Layer 7 of a small transformer language model trained on English Wikipedia (25 layers, counted from 0, width 128).
A neuron's activation on a vector x is SiLU(gate . x + bias) times (in . x + bias), where the dot is the dot product.

Input weights of the MLP neurons that the questions are about. A number n stands for (n - 500) times 0.0013.
n24 gate (bias -0.236): 415 611 646 596 406 551 432 405 557 509 437 496 620 365 557 678 491 495 587 326 439 535 228 421 586 716 508 574 676 281 475 428 200 588 755 272 268 443 580 322 474 895 602 362 764 328 575 627 261 407 638 441 366 700 492 704 549 571 398 223 575 671 561 701 670 613 274 421 287 520 463 219 457 640 404 237 698 586 436 556 572 570 279 546 535 509 426 504 612 284 590 612 179 226 530 635 474 596 407 624 552 547 451 527 441 632 348 572 432 624 427 538 342 862 582 668 296 548 554 382 374 454 455 580 447 500 625 484
n44 gate (bias -0.028): 452 676 549 444 591 672 436 587 537 595 472 383 418 565 448 754 578 565 377 407 557 624 702 485 559 788 514 665 504 593 462 606 555 676 524 616 476 452 490 431 496 435 510 258 449 389 493 486 293 477 424 592 473 389 458 626 409 506 550 531 709 393 698 638 247 445 322 331 581 527 581 461 482 582 275 388 419 360 680 623 513 635 552 373 474 589 522 605 759 316 554 297 474 311 398 419 555 458 774 684 579 553 399 504 582 317 432 678 460 475 543 468 479 478 737 380 542 577 591 482 245 239 587 478 442 672 597 421
n69 gate (bias -0.060): 438 493 567 524 468 496 443 313 544 260 377 450 485 408 500 288 638 573 406 421 642 489 580 460 534 535 440 596 428 496 386 585 489 274 486 333 619 430 644 459 424 478 626 242 409 467 514 539 553 352 543 390 287 394 490 637 422 525 486 393 566 480 529 701 321 598 343 394 434 497 450 301 353 617 609 357 497 745 414 460 475 815 483 273 474 552 518 413 471 339 468 573 427 83 279 551 435 619 500 590 304 601 578 436 493 526 529 288 733 454 514 582 475 486 725 562 524 487 661 313 453 379 410 685 390 650 455 596
n144 gate (bias -0.047): 383 433 590 573 249 492 375 630 247 420 392 519 419 440 500 500 610 711 516 518 503 508 338 424 596 274 403 553 780 508 534 663 456 508 734 384 444 411 489 352 456 337 699 454 463 353 466 422 298 252 544 730 352 763 479 516 474 401 527 489 573 570 508 706 576 604 561 516 428 466 614 758 618 434 377 646 496 732 685 361 801 396 435 479 420 650 476 459 697 395 622 442 343 314 536 482 620 874 585 383 453 475 696 623 356 548 414 660 533 477 508 245 625 603 529 790 466 341 462 488 552 431 425 431 334 631 462 511
n145 gate (bias -0.147): 423 464 524 521 547 546 329 453 401 209 496 575 481 391 483 414 288 488 533 490 491 463 343 482 572 436 535 545 572 541 120 669 515 672 583 517 510 511 597 645 482 620 592 458 541 513 469 581 511 468 594 275 405 481 494 567 574 581 500 327 374 278 441 440 396 347 486 635 647 269 458 451 188 361 438 133 526 485 435 609 434 565 531 573 679 537 551 402 583 512 500 593 720 456 366 445 616 735 496 363 708 543 589 504 224 342 516 643 353 479 425 386 507 417 695 356 462 392 584 617 554 670 534 419 641 559 642 627
n169 gate (bias 0.057): 545 608 626 477 362 645 554 419 407 397 493 507 406 487 519 447 349 533 548 556 762 576 509 576 547 470 440 474 442 634 282 537 500 355 484 397 401 715 655 435 514 418 694 533 321 420 484 407 560 585 428 266 551 507 552 507 701 431 547 432 538 485 593 370 474 476 372 524 201 622 366 427 601 644 452 566 607 436 554 514 432 449 444 431 679 576 720 430 453 627 541 588 548 521 312 500 702 412 364 786 389 655 556 567 600 400 528 509 594 661 180 527 520 473 590 636 556 624 513 237 570 369 424 667 539 507 490 384
n186 gate (bias -0.123): 300 347 619 406 513 272 718 447 557 520 425 611 355 397 292 496 366 362 468 507 511 742 266 545 322 584 639 504 464 345 380 421 455 369 716 374 656 533 526 752 610 659 780 480 686 379 718 738 711 312 472 628 481 380 489 791 383 421 428 395 597 478 500 319 108 749 457 607 409 519 638 351 428 588 569 508 475 686 480 577 528 549 355 699 545 318 418 413 302 599 532 682 603 405 492 478 582 601 475 504 381 596 433 403 432 471 515 479 515 404 624 572 548 464 766 346 492 689 622 488 645 574 587 500 427 794 621 615
n235 gate (bias -0.162): 342 649 652 335 459 413 422 567 746 260 467 545 491 579 528 655 384 429 605 163 500 301 403 492 583 303 529 440 816 470 552 410 340 606 615 563 402 474 667 388 424 639 559 350 826 273 633 279 657 466 316 319 480 509 496 491 578 510 521 540 807 550 356 496 248 652 464 674 572 327 553 662 450 455 504 217 575 531 728 487 474 492 431 433 496 423 428 289 558 442 297 575 470 453 433 623 450 653 363 593 618 451 642 787 537 682 443 482 477 752 479 132 459 588 651 444 229 371 443 480 363 677 623 654 460 577 387 413
n257 gate (bias -0.181): 438 470 478 529 541 594 345 538 496 343 703 463 422 583 579 390 386 650 565 434 377 481 604 159 304 463 537 565 504 708 438 418 378 446 547 328 450 481 303 576 588 603 536 368 496 503 467 623 607 263 538 516 589 440 568 496 511 470 312 359 413 292 684 419 311 561 405 427 761 411 403 423 376 437 695 339 599 341 383 416 414 534 310 350 527 500 607 323 659 605 568 385 531 372 725 497 454 493 395 433 277 559 590 366 373 542 668 450 711 391 598 346 672 492 790 659 665 401 574 608 425 193 333 710 522 710 478 540
n280 gate (bias -0.114): 245 641 675 402 635 491 447 385 469 522 651 774 350 496 584 751 550 637 150 415 450 795 527 411 469 630 300 567 760 473 250 617 223 204 534 220 446 473 611 691 464 331 567 324 649 568 215 522 449 271 580 491 289 309 607 500 459 497 268 407 561 388 504 693 627 580 521 558 547 342 288 393 430 800 336 491 405 287 992 669 539 616 551 401 509 319 648 471 385 580 439 331 545 296 491 705 567 504 391 578 399 408 500 422 309 379 552 384 533 338 347 579 469 588 430 698 585 525 479 729 429 649 416 505 550 581 479 425
n299 gate (bias -0.164): 342 526 697 539 532 727 572 688 526 515 493 449 443 542 370 752 523 610 682 266 672 579 516 388 398 609 554 468 496 351 518 453 455 477 461 465 166 560 428 518 545 314 683 403 476 533 482 326 245 421 526 805 386 352 407 546 597 658 573 553 673 504 642 631 418 586 561 620 417 382 571 540 647 613 455 493 443 624 621 541 658 586 454 622 474 526 466 503 552 775 636 304 474 508 463 500 571 513 546 418 681 305 630 477 609 677 510 607 548 398 493 441 679 585 300 609 282 466 259 431 396 682 359 477 395 414 724 391
n300 gate (bias -0.034): 321 684 544 551 606 643 354 383 463 772 461 389 479 504 366 542 442 221 508 448 609 451 428 321 514 373 291 768 508 404 577 394 561 537 581 371 492 278 709 284 362 605 580 516 504 431 519 464 336 615 456 768 409 623 366 463 647 625 544 427 589 668 406 552 477 406 251 431 310 405 805 555 308 464 549 442 605 673 476 298 275 861 220 388 398 344 406 282 512 354 432 518 348 335 391 636 480 536 339 664 452 482 529 370 571 394 260 376 548 500 508 400 329 584 483 730 348 519 551 358 489 430 483 310 615 633 597 420
n302 gate (bias 0.048): 402 592 422 455 399 477 461 612 539 434 774 584 195 456 500 556 277 529 554 411 483 359 284 488 460 443 549 471 796 660 489 530 406 390 688 431 336 417 407 470 453 519 386 522 547 528 768 576 552 490 434 692 529 488 535 662 569 677 634 714 493 360 300 734 537 410 575 445 608 369 714 384 442 420 426 280 285 395 665 655 581 360 190 484 508 303 910 529 404 829 527 565 437 480 550 528 516 476 536 475 407 335 600 368 371 606 458 500 421 523 554 343 344 408 525 412 429 554 594 598 380 507 360 551 250 552 362 416
n24 in (bias 0.005): 478 801 478 466 500 396 500 417 496 522 526 314 410 517 579 718 391 453 822 560 427 229 328 296 572 837 552 563 557 300 508 324 380 344 600 251 359 245 541 188 442 787 663 568 525 631 542 586 418 355 311 472 360 444 520 550 442 606 452 345 593 370 433 610 534 354 279 371 420 372 636 355 373 582 248 292 512 555 400 341 631 611 254 453 714 388 416 557 474 533 613 673 178 370 601 363 549 559 527 467 639 616 391 537 375 759 282 573 215 487 565 674 179 640 602 454 245 561 363 414 768 538 428 568 300 385 462 512
n44 in (bias 0.030): 544 307 432 500 542 556 431 299 586 486 562 635 576 520 631 544 365 545 624 422 509 450 544 607 479 552 604 681 620 526 666 314 532 475 510 633 414 324 543 503 432 574 393 428 490 484 510 306 592 610 500 478 543 597 513 370 748 665 458 503 526 473 318 490 456 593 517 532 913 639 617 521 672 385 656 486 652 677 447 288 469 692 408 338 625 417 400 546 549 489 360 583 302 579 688 701 617 610 482 396 504 445 591 507 555 593 408 268 448 549 486 277 737 683 317 238 497 411 473 417 550 565 509 554 389 428 609 574
n69 in (bias 0.068): 506 316 509 665 317 408 503 267 361 309 374 340 420 560 676 523 469 421 433 510 507 609 540 519 526 639 485 662 489 504 610 344 380 184 521 602 584 197 497 365 365 396 493 496 416 440 550 544 527 566 541 449 427 480 393 728 510 566 584 731 616 704 549 579 301 290 547 444 504 545 144 241 611 474 582 579 310 531 533 522 558 825 339 409 601 496 511 393 408 476 397 500 368 299 660 325 463 622 652 531 233 578 645 407 558 545 517 536 613 606 496 544 537 618 669 532 296 669 435 594 650 536 433 622 465 525 354 602
n144 in (bias 0.011): 479 341 494 507 370 268 365 363 243 436 598 668 301 380 496 335 634 571 478 548 552 628 457 624 458 518 427 496 722 450 610 322 673 655 659 409 353 595 541 496 523 825 405 287 675 554 403 547 446 447 437 724 399 441 403 431 361 465 441 521 394 410 636 559 650 380 414 477 257 462 389 460 511 416 511 640 199 442 541 511 370 358 475 409 658 340 538 715 422 346 611 567 602 310 433 616 687 424 294 462 455 628 427 488 555 360 473 712 634 463 695 312 445 544 279 214 572 490 453 460 444 443 587 462 482 536 443 482
n145 in (bias -0.018): 374 504 503 479 473 366 566 305 569 662 507 479 617 456 558 574 393 625 596 396 559 529 626 629 638 531 545 246 518 452 612 497 378 529 581 742 607 544 510 538 504 375 362 576 477 381 514 476 422 665 332 571 583 249 538 580 747 636 588 663 536 594 381 576 602 489 417 579 523 487 394 272 415 342 289 593 516 563 539 557 503 328 431 648 547 533 720 646 596 375 585 480 384 587 436 560 554 630 412 329 593 312 654 334 643 648 628 512 546 345 436 521 500 436 568 415 311 679 438 277 433 500 703 471 524 476 161 433
n169 in (bias 0.059): 571 640 528 524 537 424 426 463 429 389 449 515 563 529 613 364 582 549 457 500 572 559 690 413 365 497 461 413 329 630 412 434 738 618 637 416 523 509 611 224 559 448 631 512 428 536 562 524 417 653 426 219 460 552 511 475 357 498 430 295 264 302 373 440 500 460 530 696 346 517 301 357 588 434 599 464 585 401 381 491 503 522 577 392 612 409 410 466 412 520 488 600 528 544 392 563 469 503 607 755 643 508 456 506 470 323 483 449 418 403 388 482 388 494 549 526 515 474 387 410 448 479 484 556 587 589 591 346
n186 in (bias -0.060): 553 464 571 415 491 532 242 408 586 516 426 326 240 374 554 521 321 762 468 349 366 691 389 451 441 761 575 634 512 271 365 370 561 386 638 454 576 672 575 431 398 565 618 726 530 347 767 764 441 576 669 492 523 216 576 492 711 694 572 431 626 575 329 317 558 435 418 614 599 250 633 398 304 369 472 337 298 588 452 508 525 419 387 483 504 290 512 519 304 483 328 658 422 525 589 410 642 410 319 470 382 200 363 304 642 504 482 564 642 504 691 528 250 291 457 397 531 436 410 496 481 589 413 587 550 683 454 386
n235 in (bias -0.060): 398 667 511 491 553 329 335 482 352 406 366 496 363 597 842 509 491 552 571 386 208 500 480 200 431 60 874 525 389 436 496 418 240 455 563 663 379 328 335 483 648 393 399 440 546 416 658 526 482 377 518 598 600 645 512 614 616 662 627 547 492 310 383 459 615 460 406 572 710 404 675 810 447 264 380 654 257 430 676 593 574 415 431 505 567 600 370 189 443 656 161 250 730 532 464 460 232 496 423 557 563 262 633 339 544 613 576 391 677 649 557 346 382 336 415 500 461 384 323 530 454 479 688 509 458 453 231 298
n257 in (bias -0.016): 545 383 491 564 576 369 493 760 470 474 679 554 477 618 462 363 371 500 463 598 384 623 621 734 424 529 431 549 452 603 451 335 741 474 402 368 376 747 602 518 262 677 591 514 421 547 330 673 573 444 482 356 338 368 368 459 648 428 500 282 537 294 630 514 669 500 368 634 271 462 637 604 646 424 330 479 695 558 376 625 539 515 468 473 299 511 656 524 643 641 416 459 421 421 555 520 555 562 658 337 372 500 481 366 392 567 377 471 551 511 507 493 645 694 403 671 514 438 868 554 566 805 529 391 441 575 666 594
n280 in (bias 0.005): 441 301 478 358 573 628 702 433 545 554 574 452 436 513 424 385 775 685 513 537 383 626 591 455 335 448 548 492 394 335 159 352 518 550 297 525 546 142 463 436 428 531 331 405 446 379 449 596 301 611 558 589 525 552 660 194 683 649 496 215 533 241 770 496 704 936 595 383 280 613 377 513 663 417 576 560 404 426 549 643 465 428 655 647 577 677 226 479 682 174 615 330 328 359 714 365 782 682 523 533 577 597 275 569 513 500 544 726 451 183 456 544 579 540 641 441 483 616 392 313 437 423 469 714 263 578 727 643
n299 in (bias -0.017): 450 440 481 610 802 369 735 519 427 424 651 307 558 475 536 344 559 661 747 379 394 489 540 504 458 411 519 565 462 543 366 367 504 653 424 621 671 708 542 482 657 565 504 456 354 589 566 407 476 639 489 440 433 532 395 675 574 400 358 272 705 662 523 560 576 676 522 811 545 390 464 746 500 414 534 269 459 658 406 439 275 534 555 399 642 349 374 479 639 399 564 449 153 566 435 679 481 433 477 591 484 459 562 472 437 535 340 593 542 253 763 552 575 594 323 651 467 415 676 496 639 336 467 651 554 665 300 410
n300 in (bias -0.061): 465 430 544 531 477 608 487 507 361 493 363 569 345 530 330 591 580 271 630 545 580 575 616 511 461 579 441 483 577 551 362 665 465 190 544 404 586 324 575 358 479 337 437 490 497 420 412 407 324 601 320 363 612 459 462 280 437 651 608 402 775 577 297 238 446 493 551 596 326 503 462 442 528 597 656 469 370 596 486 341 457 489 466 564 293 468 696 428 630 429 392 674 700 392 479 716 560 484 590 575 623 468 406 211 352 661 386 519 712 406 476 608 535 412 630 313 537 461 428 390 441 405 460 435 487 510 588 320
n302 in (bias -0.026): 648 646 418 438 451 336 535 579 458 561 592 408 461 617 521 554 426 404 217 431 371 401 467 542 604 337 685 618 582 321 486 485 519 603 561 294 688 569 354 374 644 337 446 380 532 490 656 637 618 456 594 258 736 373 645 612 592 389 552 417 417 661 207 584 565 812 646 393 528 535 412 314 463 433 477 485 480 433 399 640 293 322 416 424 489 512 565 360 403 664 597 542 603 354 508 470 538 319 388 521 439 596 616 453 441 603 429 596 434 701 575 630 552 526 636 403 489 528 296 787 479 333 399 438 196 624 377 675

Each question shows a token from some text and the vector x that enters the MLP there. A number n stands for (n - 500) times 0.011.

" in": 459 525 394 466 502 480 427 510 442 498 458 411 532 476 666 519 508 512 509 535 416 523 444 448 518 486 564 579 528 508 388 504 615 465 491 570 463 433 523 435 441 416 477 501 509 485 470 515 483 425 481 575 449 523 412 555 503 594 583 461 469 508 455 399 486 579 447 562 532 478 561 534 485 343 419 527 434 459 491 426 590 433 517 584 599 502 480 507 453 573 530 512 414 482 440 557 537 622 559 396 494 497 472 526 495 498 569 455 543 566 607 505 441 508 483 432 500 513 446 507 587 497 592 532 405 433 484 511
Which neuron fires most, and how strongly? n144, at about 1.2

" r": 520 338 353 565 490 323 434 670 683 668 586 452 561 433 440 408 583 619 462 657 582 355 436 584 749 522 453 467 308 351 507 299 477 504 423 412 560 603 593 460 562 516 401 569 642 614 608 482 543 454 624 505 478 546 288 648 470 453 612 601 319 606 661 341 515 463 487 501 500 652 556 448 492 495 562 464 522 542 430 541 408 474 671 508 480 644 516 478 351 583 513 470 448 467 573 404 474 479 425 409 463 528 439 537 409 510 700 639 468 702 377 404 462 500 542 409 462 595 598 572 597 632 517 474 637 354 530 567
Which of these neurons fires most? n300

" and": 568 436 433 490 462 487 547 574 579 365 601 415 473 376 537 462 446 588 551 573 433 486 404 420 549 426 519 514 413 478 435 484 558 506 474 518 495 564 509 538 555 341 443 528 557 534 447 565 494 552 415 459 434 486 514 443 397 625 454 595 458 467 503 332 458 458 497 574 488 409 504 493 527 378 532 626 443 665 514 536 573 592 465 344 513 476 499 505 526 550 530 548 532 600 529 457 507 472 446 444 435 500 426 539 495 538 462 441 527 438 462 492 364 453 378 471 564 527 524 651 430 476 571 573 453 373 433 558
Which neuron fires most, and how strongly? n280, at about 0.28

" eff": 560 611 500 542 404 495 399 627 583 548 522 417 543 449 391 385 412 628 406 598 446 476 703 563 681 470 406 503 364 422 397 461 495 566 439 445 511 467 480 421 437 271 290 531 595 595 376 373 565 455 594 353 688 548 365 553 566 359 673 462 371 420 530 470 209 525 444 681 417 285 419 530 412 665 554 522 496 600 502 334 404 503 503 618 525 507 549 519 480 703 387 590 572 385 612 608 465 473 498 433 425 432 654 522 506 574 556 501 543 634 573 568 416 472 371 408 274 736 731 383 565 364 635 534 486 532 491 556
Which two neurons fire most, strongest first? n69, n280

" been": 620 465 335 460 512 498 625 639 497 520 596 531 470 507 534 321 513 481 402 375 569 453 521 508 558 547 452 576 483 453 609 357 473 451 507 384 405 479 629 455 375 405 532 606 315 525 452 424 557 573 358 548 433 568 289 568 578 664 518 518 487 630 513 300 472 462 526 527 555 429 526 541 579 473 432 497 413 546 554 397 461 443 474 439 668 477 501 428 383 529 476 423 559 526 564 585 362 434 523 486 373 501 510 680 439 522 436 536 552 553 452 458 359 444 567 555 626 478 689 397 532 557 440 458 386 440 444 535
Which two neurons fire most, strongest first? n280, n145

"fer": 506 551 358 558 522 594 698 425 567 494 385 372 542 440 807 462 467 588 375 389 608 495 587 492 441 437 552 448 362 511 609 391 579 417 371 620 500 704 590 482 534 378 769 479 442 522 354 473 342 463 314 423 637 370 283 485 680 566 640 470 487 549 602 479 445 470 546 484 456 412 409 521 545 468 647 702 420 564 627 579 519 526 571 480 659 709 456 553 548 444 486 545 583 459 457 500 464 613 650 548 410 640 598 436 440 515 551 457 512 508 449 708 549 406 354 546 507 641 624 408 522 609 520 683 469 468 470 675
Which neuron fires most, and how strongly? n69, at about 13

" Cup": 464 545 252 462 583 590 525 549 578 271 441 468 529 582 651 563 580 644 540 629 594 357 608 440 791 544 550 613 395 466 575 456 414 535 407 528 479 437 630 460 470 517 553 518 428 508 544 495 575 330 436 426 516 517 358 590 413 529 415 431 449 424 490 462 791 369 548 607 430 600 527 499 402 378 454 488 442 456 481 428 465 404 343 693 497 582 381 595 651 382 399 512 387 421 364 364 517 374 456 532 656 590 470 569 544 621 271 502 464 528 370 668 359 493 464 436 534 550 573 375 571 363 496 500 282 398 553 551
Which of these neurons fires most? n24

" Sp": 490 385 403 576 467 559 488 515 446 414 516 471 635 510 433 420 448 484 417 572 425 393 506 668 666 507 627 617 469 290 592 465 520 466 421 475 587 599 438 491 472 475 233 565 538 453 267 365 648 750 468 426 641 543 318 585 523 389 397 444 491 582 501 439 545 493 505 570 334 559 449 507 544 484 443 381 532 400 492 652 294 570 788 694 358 562 527 484 557 397 439 491 504 478 601 462 508 563 447 452 531 561 459 647 474 504 606 577 408 589 451 672 476 508 456 339 450 640 531 441 605 539 637 436 526 282 621 614
Which neuron fires most, and how strongly? n235, at about 1.2

"ts": 487 491 410 660 573 541 479 484 546 474 500 462 562 577 534 455 603 566 638 625 343 422 537 392 470 486 462 487 467 618 508 523 587 459 459 441 478 523 485 484 485 482 470 525 408 614 429 550 511 163 337 518 439 546 434 454 419 436 552 497 531 541 417 408 498 500 461 426 490 467 406 527 473 490 535 503 479 508 276 417 469 571 514 559 480 426 508 451 403 427 345 544 589 639 573 472 524 394 508 471 588 472 546 491 482 458 534 596 514 498 510 551 384 435 426 462 619 534 635 628 480 462 364 318 400 435 609 490
Which of these neurons fires most? n257

" up": 612 498 351 585 510 609 318 341 528 607 626 529 512 430 577 457 679 668 472 589 302 546 609 496 704 473 586 384 533 677 484 704 457 445 471 536 470 481 480 293 554 433 451 511 489 581 502 392 441 429 375 582 583 538 431 488 491 447 677 564 493 458 613 408 589 310 542 671 467 508 432 409 616 634 604 644 402 359 523 494 391 317 727 499 529 395 587 440 271 518 563 522 544 358 526 608 425 406 498 488 493 454 516 575 462 380 564 604 397 529 510 514 273 480 578 356 568 418 555 396 573 398 579 518 580 427 436 423
Which two neurons fire most, strongest first? n169, n257

"'s": 450 559 238 458 618 479 446 402 498 428 535 497 378 549 656 456 520 612 560 491 457 402 570 473 517 588 569 449 509 407 573 524 403 546 460 392 429 515 570 423 520 500 570 575 622 530 460 496 569 502 521 459 519 511 628 565 393 466 515 530 432 431 568 221 493 515 614 527 525 567 507 532 461 430 435 505 437 482 517 475 456 529 514 548 639 465 536 418 546 555 432 609 621 446 481 528 467 471 429 582 539 432 464 529 605 590 588 416 533 526 602 455 454 488 462 455 541 445 548 502 551 511 378 523 621 518 489 565
Which of these neurons fires most? n235

"om": 607 509 369 386 565 474 581 462 348 504 440 474 500 471 531 378 631 551 379 677 357 558 588 504 454 365 433 579 517 518 468 350 526 551 431 552 564 415 372 677 399 456 458 587 573 504 297 566 515 483 459 593 499 413 617 449 443 527 469 446 498 489 519 334 491 508 705 460 388 483 586 408 475 279 435 556 547 474 427 403 449 488 596 402 557 476 650 530 516 590 428 494 592 646 546 515 438 381 550 583 517 448 484 405 424 550 550 407 585 509 538 422 323 460 493 477 574 645 636 522 540 634 391 497 376 564 497 369
Which neuron fires most, and how strongly? n257, at about 1.5

",": 467 572 335 458 522 550 381 517 502 438 570 509 458 500 607 416 510 536 501 545 531 492 424 475 529 495 496 490 530 449 497 531 430 534 535 530 418 529 510 472 429 455 462 528 581 560 440 519 497 470 452 485 599 527 503 522 393 623 489 476 534 479 417 402 549 446 536 463 448 471 504 530 512 373 503 518 480 535 500 417 515 536 587 525 536 515 501 493 504 472 427 510 497 526 613 571 537 529 460 443 574 528 474 534 453 601 476 463 388 516 550 442 397 494 470 520 471 536 495 627 536 508 581 481 490 485 532 399
Which of these neurons fires most? n235

".": 482 580 469 542 467 470 517 542 438 528 605 448 558 418 596 517 556 503 443 607 484 620 498 515 482 518 411 430 491 497 664 612 475 488 546 463 479 511 583 486 489 453 433 629 506 617 462 558 462 482 442 515 527 500 341 493 438 661 465 412 515 438 574 457 512 468 591 620 441 534 554 450 486 444 482 614 487 488 536 502 463 433 600 479 522 611 485 480 482 525 433 491 620 550 698 471 550 438 438 425 480 469 431 493 502 431 576 451 577 441 491 585 558 510 353 550 538 629 535 624 549 450 387 513 478 477 493 326
The three highest activations, in order: n44, n302, n24

"ark": 623 561 275 542 375 373 576 497 521 387 468 384 543 544 625 478 472 501 533 676 533 334 467 451 578 610 478 472 277 536 731 471 527 457 513 623 429 470 638 491 487 527 357 582 438 526 358 455 593 627 533 433 481 579 421 401 482 427 687 496 643 408 351 490 576 628 641 521 508 514 570 396 567 415 439 478 331 470 520 465 318 437 475 522 517 416 459 542 427 357 612 574 497 607 473 424 692 436 530 488 593 688 408 497 532 624 507 549 442 590 493 582 399 418 613 550 604 465 470 718 434 470 469 413 543 331 523 523
Which of these neurons fires most? n235

"ess": 616 448 371 533 462 523 424 647 497 470 556 511 449 603 643 406 781 514 516 666 418 315 770 515 542 406 554 422 430 501 439 465 520 550 559 490 430 450 388 345 488 524 286 391 315 534 455 518 485 539 577 522 527 533 605 470 378 468 553 449 465 455 597 509 543 739 387 465 472 436 374 508 566 517 518 478 467 586 478 537 331 571 420 547 566 616 483 445 573 505 564 454 472 683 409 443 483 282 564 631 565 440 495 485 531 577 572 461 484 527 505 672 535 414 265 682 613 603 417 558 369 525 427 412 473 484 447 546
Which two neurons fire most, strongest first? n69, n24

" per": 556 464 335 619 471 386 476 386 558 495 597 473 552 474 530 589 464 526 413 456 478 510 656 523 639 533 516 477 492 558 451 455 619 485 387 468 523 500 505 493 339 456 533 535 511 685 583 473 590 326 452 426 542 388 361 500 561 551 609 412 539 421 496 440 551 441 455 463 460 547 526 434 519 555 427 688 552 590 400 418 252 569 471 529 599 469 555 503 349 686 520 449 589 559 617 531 587 487 464 461 438 593 481 450 624 587 425 467 456 503 417 421 295 412 553 326 480 748 477 564 644 463 514 714 404 452 437 707
The three highest activations, in order: n302, n69, n186

" sc": 558 409 359 686 421 622 403 531 517 432 444 499 584 542 522 428 661 601 524 521 438 375 696 596 604 552 462 448 383 414 438 470 545 331 355 569 592 541 452 505 484 381 478 516 542 575 420 457 670 570 402 450 583 596 253 647 545 328 526 651 423 530 514 431 526 321 411 460 495 554 593 405 573 618 632 464 449 562 525 497 109 487 713 671 417 575 516 578 383 498 393 573 496 390 542 553 565 485 370 568 500 540 456 587 487 428 601 507 381 602 465 608 405 486 514 450 539 647 574 584 605 412 425 585 628 416 493 587
Which of these neurons fires most? n69

"0": 514 530 364 585 440 312 486 472 603 353 475 490 502 444 348 446 625 474 494 673 540 430 537 503 529 485 451 382 397 638 744 470 554 509 736 425 546 561 653 544 438 477 392 555 528 693 486 461 546 418 481 392 521 586 531 500 226 595 600 639 439 671 490 573 566 426 689 575 479 617 409 532 478 505 453 473 400 491 530 462 574 419 524 619 489 335 559 538 473 494 481 588 534 314 502 642 545 485 484 287 448 550 507 507 406 533 532 619 530 550 428 623 515 500 511 459 531 645 713 578 667 598 419 529 498 396 497 716
Which of these neurons fires most? n280

" D": 645 468 326 611 543 426 486 484 566 530 516 473 567 485 600 456 527 426 460 820 582 492 537 516 732 549 569 357 386 447 334 451 463 414 443 590 654 528 356 485 472 525 477 493 654 596 550 491 526 620 477 468 554 645 300 558 466 440 429 397 410 623 524 377 543 389 485 610 524 453 501 466 469 486 525 506 362 418 476 584 606 509 549 671 429 626 584 509 435 584 483 575 518 574 491 352 417 426 579 362 473 459 525 620 347 546 535 393 570 694 461 630 370 460 522 421 505 407 501 403 662 532 611 556 399 406 653 464
Which neuron fires most, and how strongly? n186, at about 0.2

" |\n": 612 506 460 492 496 447 463 569 543 561 581 322 659 428 685 480 550 464 433 592 417 426 416 373 578 487 510 462 436 440 581 530 454 521 621 477 321 535 428 485 493 524 501 349 592 585 502 546 548 503 548 584 551 624 468 514 508 560 415 503 442 476 593 612 536 497 477 615 488 446 547 538 434 518 387 522 541 473 438 479 505 548 350 473 535 589 413 488 432 555 570 430 469 483 566 399 505 448 405 580 462 578 540 512 407 496 476 478 444 604 492 479 362 570 455 573 539 650 626 603 602 514 406 439 432 482 585 376
Which neuron fires most, and how strongly? n24, at about 20

"ville": 454 446 196 539 434 529 467 533 588 466 461 467 476 635 682 575 332 522 607 664 686 410 391 420 532 401 482 291 521 370 764 452 455 560 480 420 493 544 589 412 586 547 467 517 442 543 518 571 470 500 532 421 413 485 428 385 411 412 536 540 382 440 566 449 552 325 639 639 384 528 415 503 631 429 395 564 378 447 587 542 534 445 462 657 437 385 488 422 463 344 488 521 555 563 436 456 489 412 390 410 663 589 517 549 591 568 516 420 465 751 510 508 366 458 444 453 415 544 667 664 620 632 483 433 497 389 562 560
Which neuron fires most, and how strongly? n299, at about 1

"ock": 615 494 324 476 477 560 449 391 553 485 501 510 435 537 600 310 691 571 604 553 549 334 631 444 595 641 360 551 497 553 588 461 530 483 424 454 355 582 421 571 497 504 367 496 458 712 405 556 680 507 486 560 322 467 332 473 504 405 650 560 381 268 428 522 607 564 528 395 618 645 393 418 592 450 571 430 404 391 465 513 235 553 603 444 395 415 334 408 377 600 486 394 490 258 584 420 555 370 529 541 621 504 449 515 570 583 710 694 362 702 509 397 457 556 466 597 479 507 499 669 409 573 305 450 506 349 467 424
Which neuron fires most, and how strongly? n145, at about 1.1

"a": 635 483 168 580 458 469 660 515 475 556 564 483 601 489 658 491 689 489 349 471 610 525 533 513 490 503 351 486 383 521 522 360 483 599 461 592 605 552 579 431 517 465 546 495 469 683 366 434 453 477 515 346 602 474 726 471 534 446 552 507 576 532 572 491 472 418 583 521 563 623 513 684 528 549 550 465 398 427 583 535 680 416 562 446 515 388 443 573 415 583 391 434 593 553 557 383 546 436 411 359 299 513 438 521 515 553 597 481 442 508 584 519 528 531 437 537 469 600 596 649 609 570 561 540 334 449 491 497
Which of these neurons fires most? n186

"ury": 637 465 348 471 581 500 471 469 539 449 457 528 621 593 573 496 449 492 512 645 537 415 292 416 405 469 397 432 538 433 679 495 483 498 596 481 594 522 589 446 628 654 226 664 448 478 422 475 486 758 570 550 471 527 448 443 434 518 669 531 480 443 485 487 586 585 705 649 515 571 380 453 612 473 563 390 408 523 459 399 428 490 560 702 433 525 470 470 542 443 479 536 536 648 383 430 417 442 491 444 542 536 507 530 512 607 564 588 428 598 726 465 316 571 413 450 594 516 636 684 480 463 473 492 527 436 482 524
Which of these neurons fires most? n24

"ract": 506 386 443 581 492 670 441 528 544 472 346 449 551 597 558 380 622 679 458 588 564 490 683 521 696 400 497 583 414 564 607 421 523 546 479 488 278 483 431 415 533 400 533 480 476 623 459 658 475 497 528 533 636 496 218 497 428 465 642 495 543 380 677 573 772 704 601 500 492 486 460 483 622 498 592 459 395 604 495 389 281 677 455 412 407 576 456 438 492 509 516 369 510 411 484 386 444 388 628 498 584 574 505 579 637 598 336 373 311 526 479 600 565 487 263 588 452 631 528 508 548 499 405 361 443 491 459 539
Which neuron fires most, and how strongly? n299, at about 4.8

" Al": 516 451 369 533 585 293 718 612 462 483 682 456 485 494 733 598 486 450 439 622 374 573 476 529 619 521 667 417 367 565 548 365 494 455 400 474 503 485 310 552 434 571 341 662 568 559 740 551 536 605 494 652 373 465 517 341 499 425 509 475 369 471 588 458 623 353 410 504 515 557 653 398 501 452 619 801 479 445 416 623 493 502 542 467 480 593 562 483 437 573 616 585 425 502 526 281 631 465 488 513 549 517 578 449 480 485 610 539 523 559 622 572 486 493 364 199 460 627 442 555 624 630 524 560 415 432 394 348
Which of these neurons fires most? n302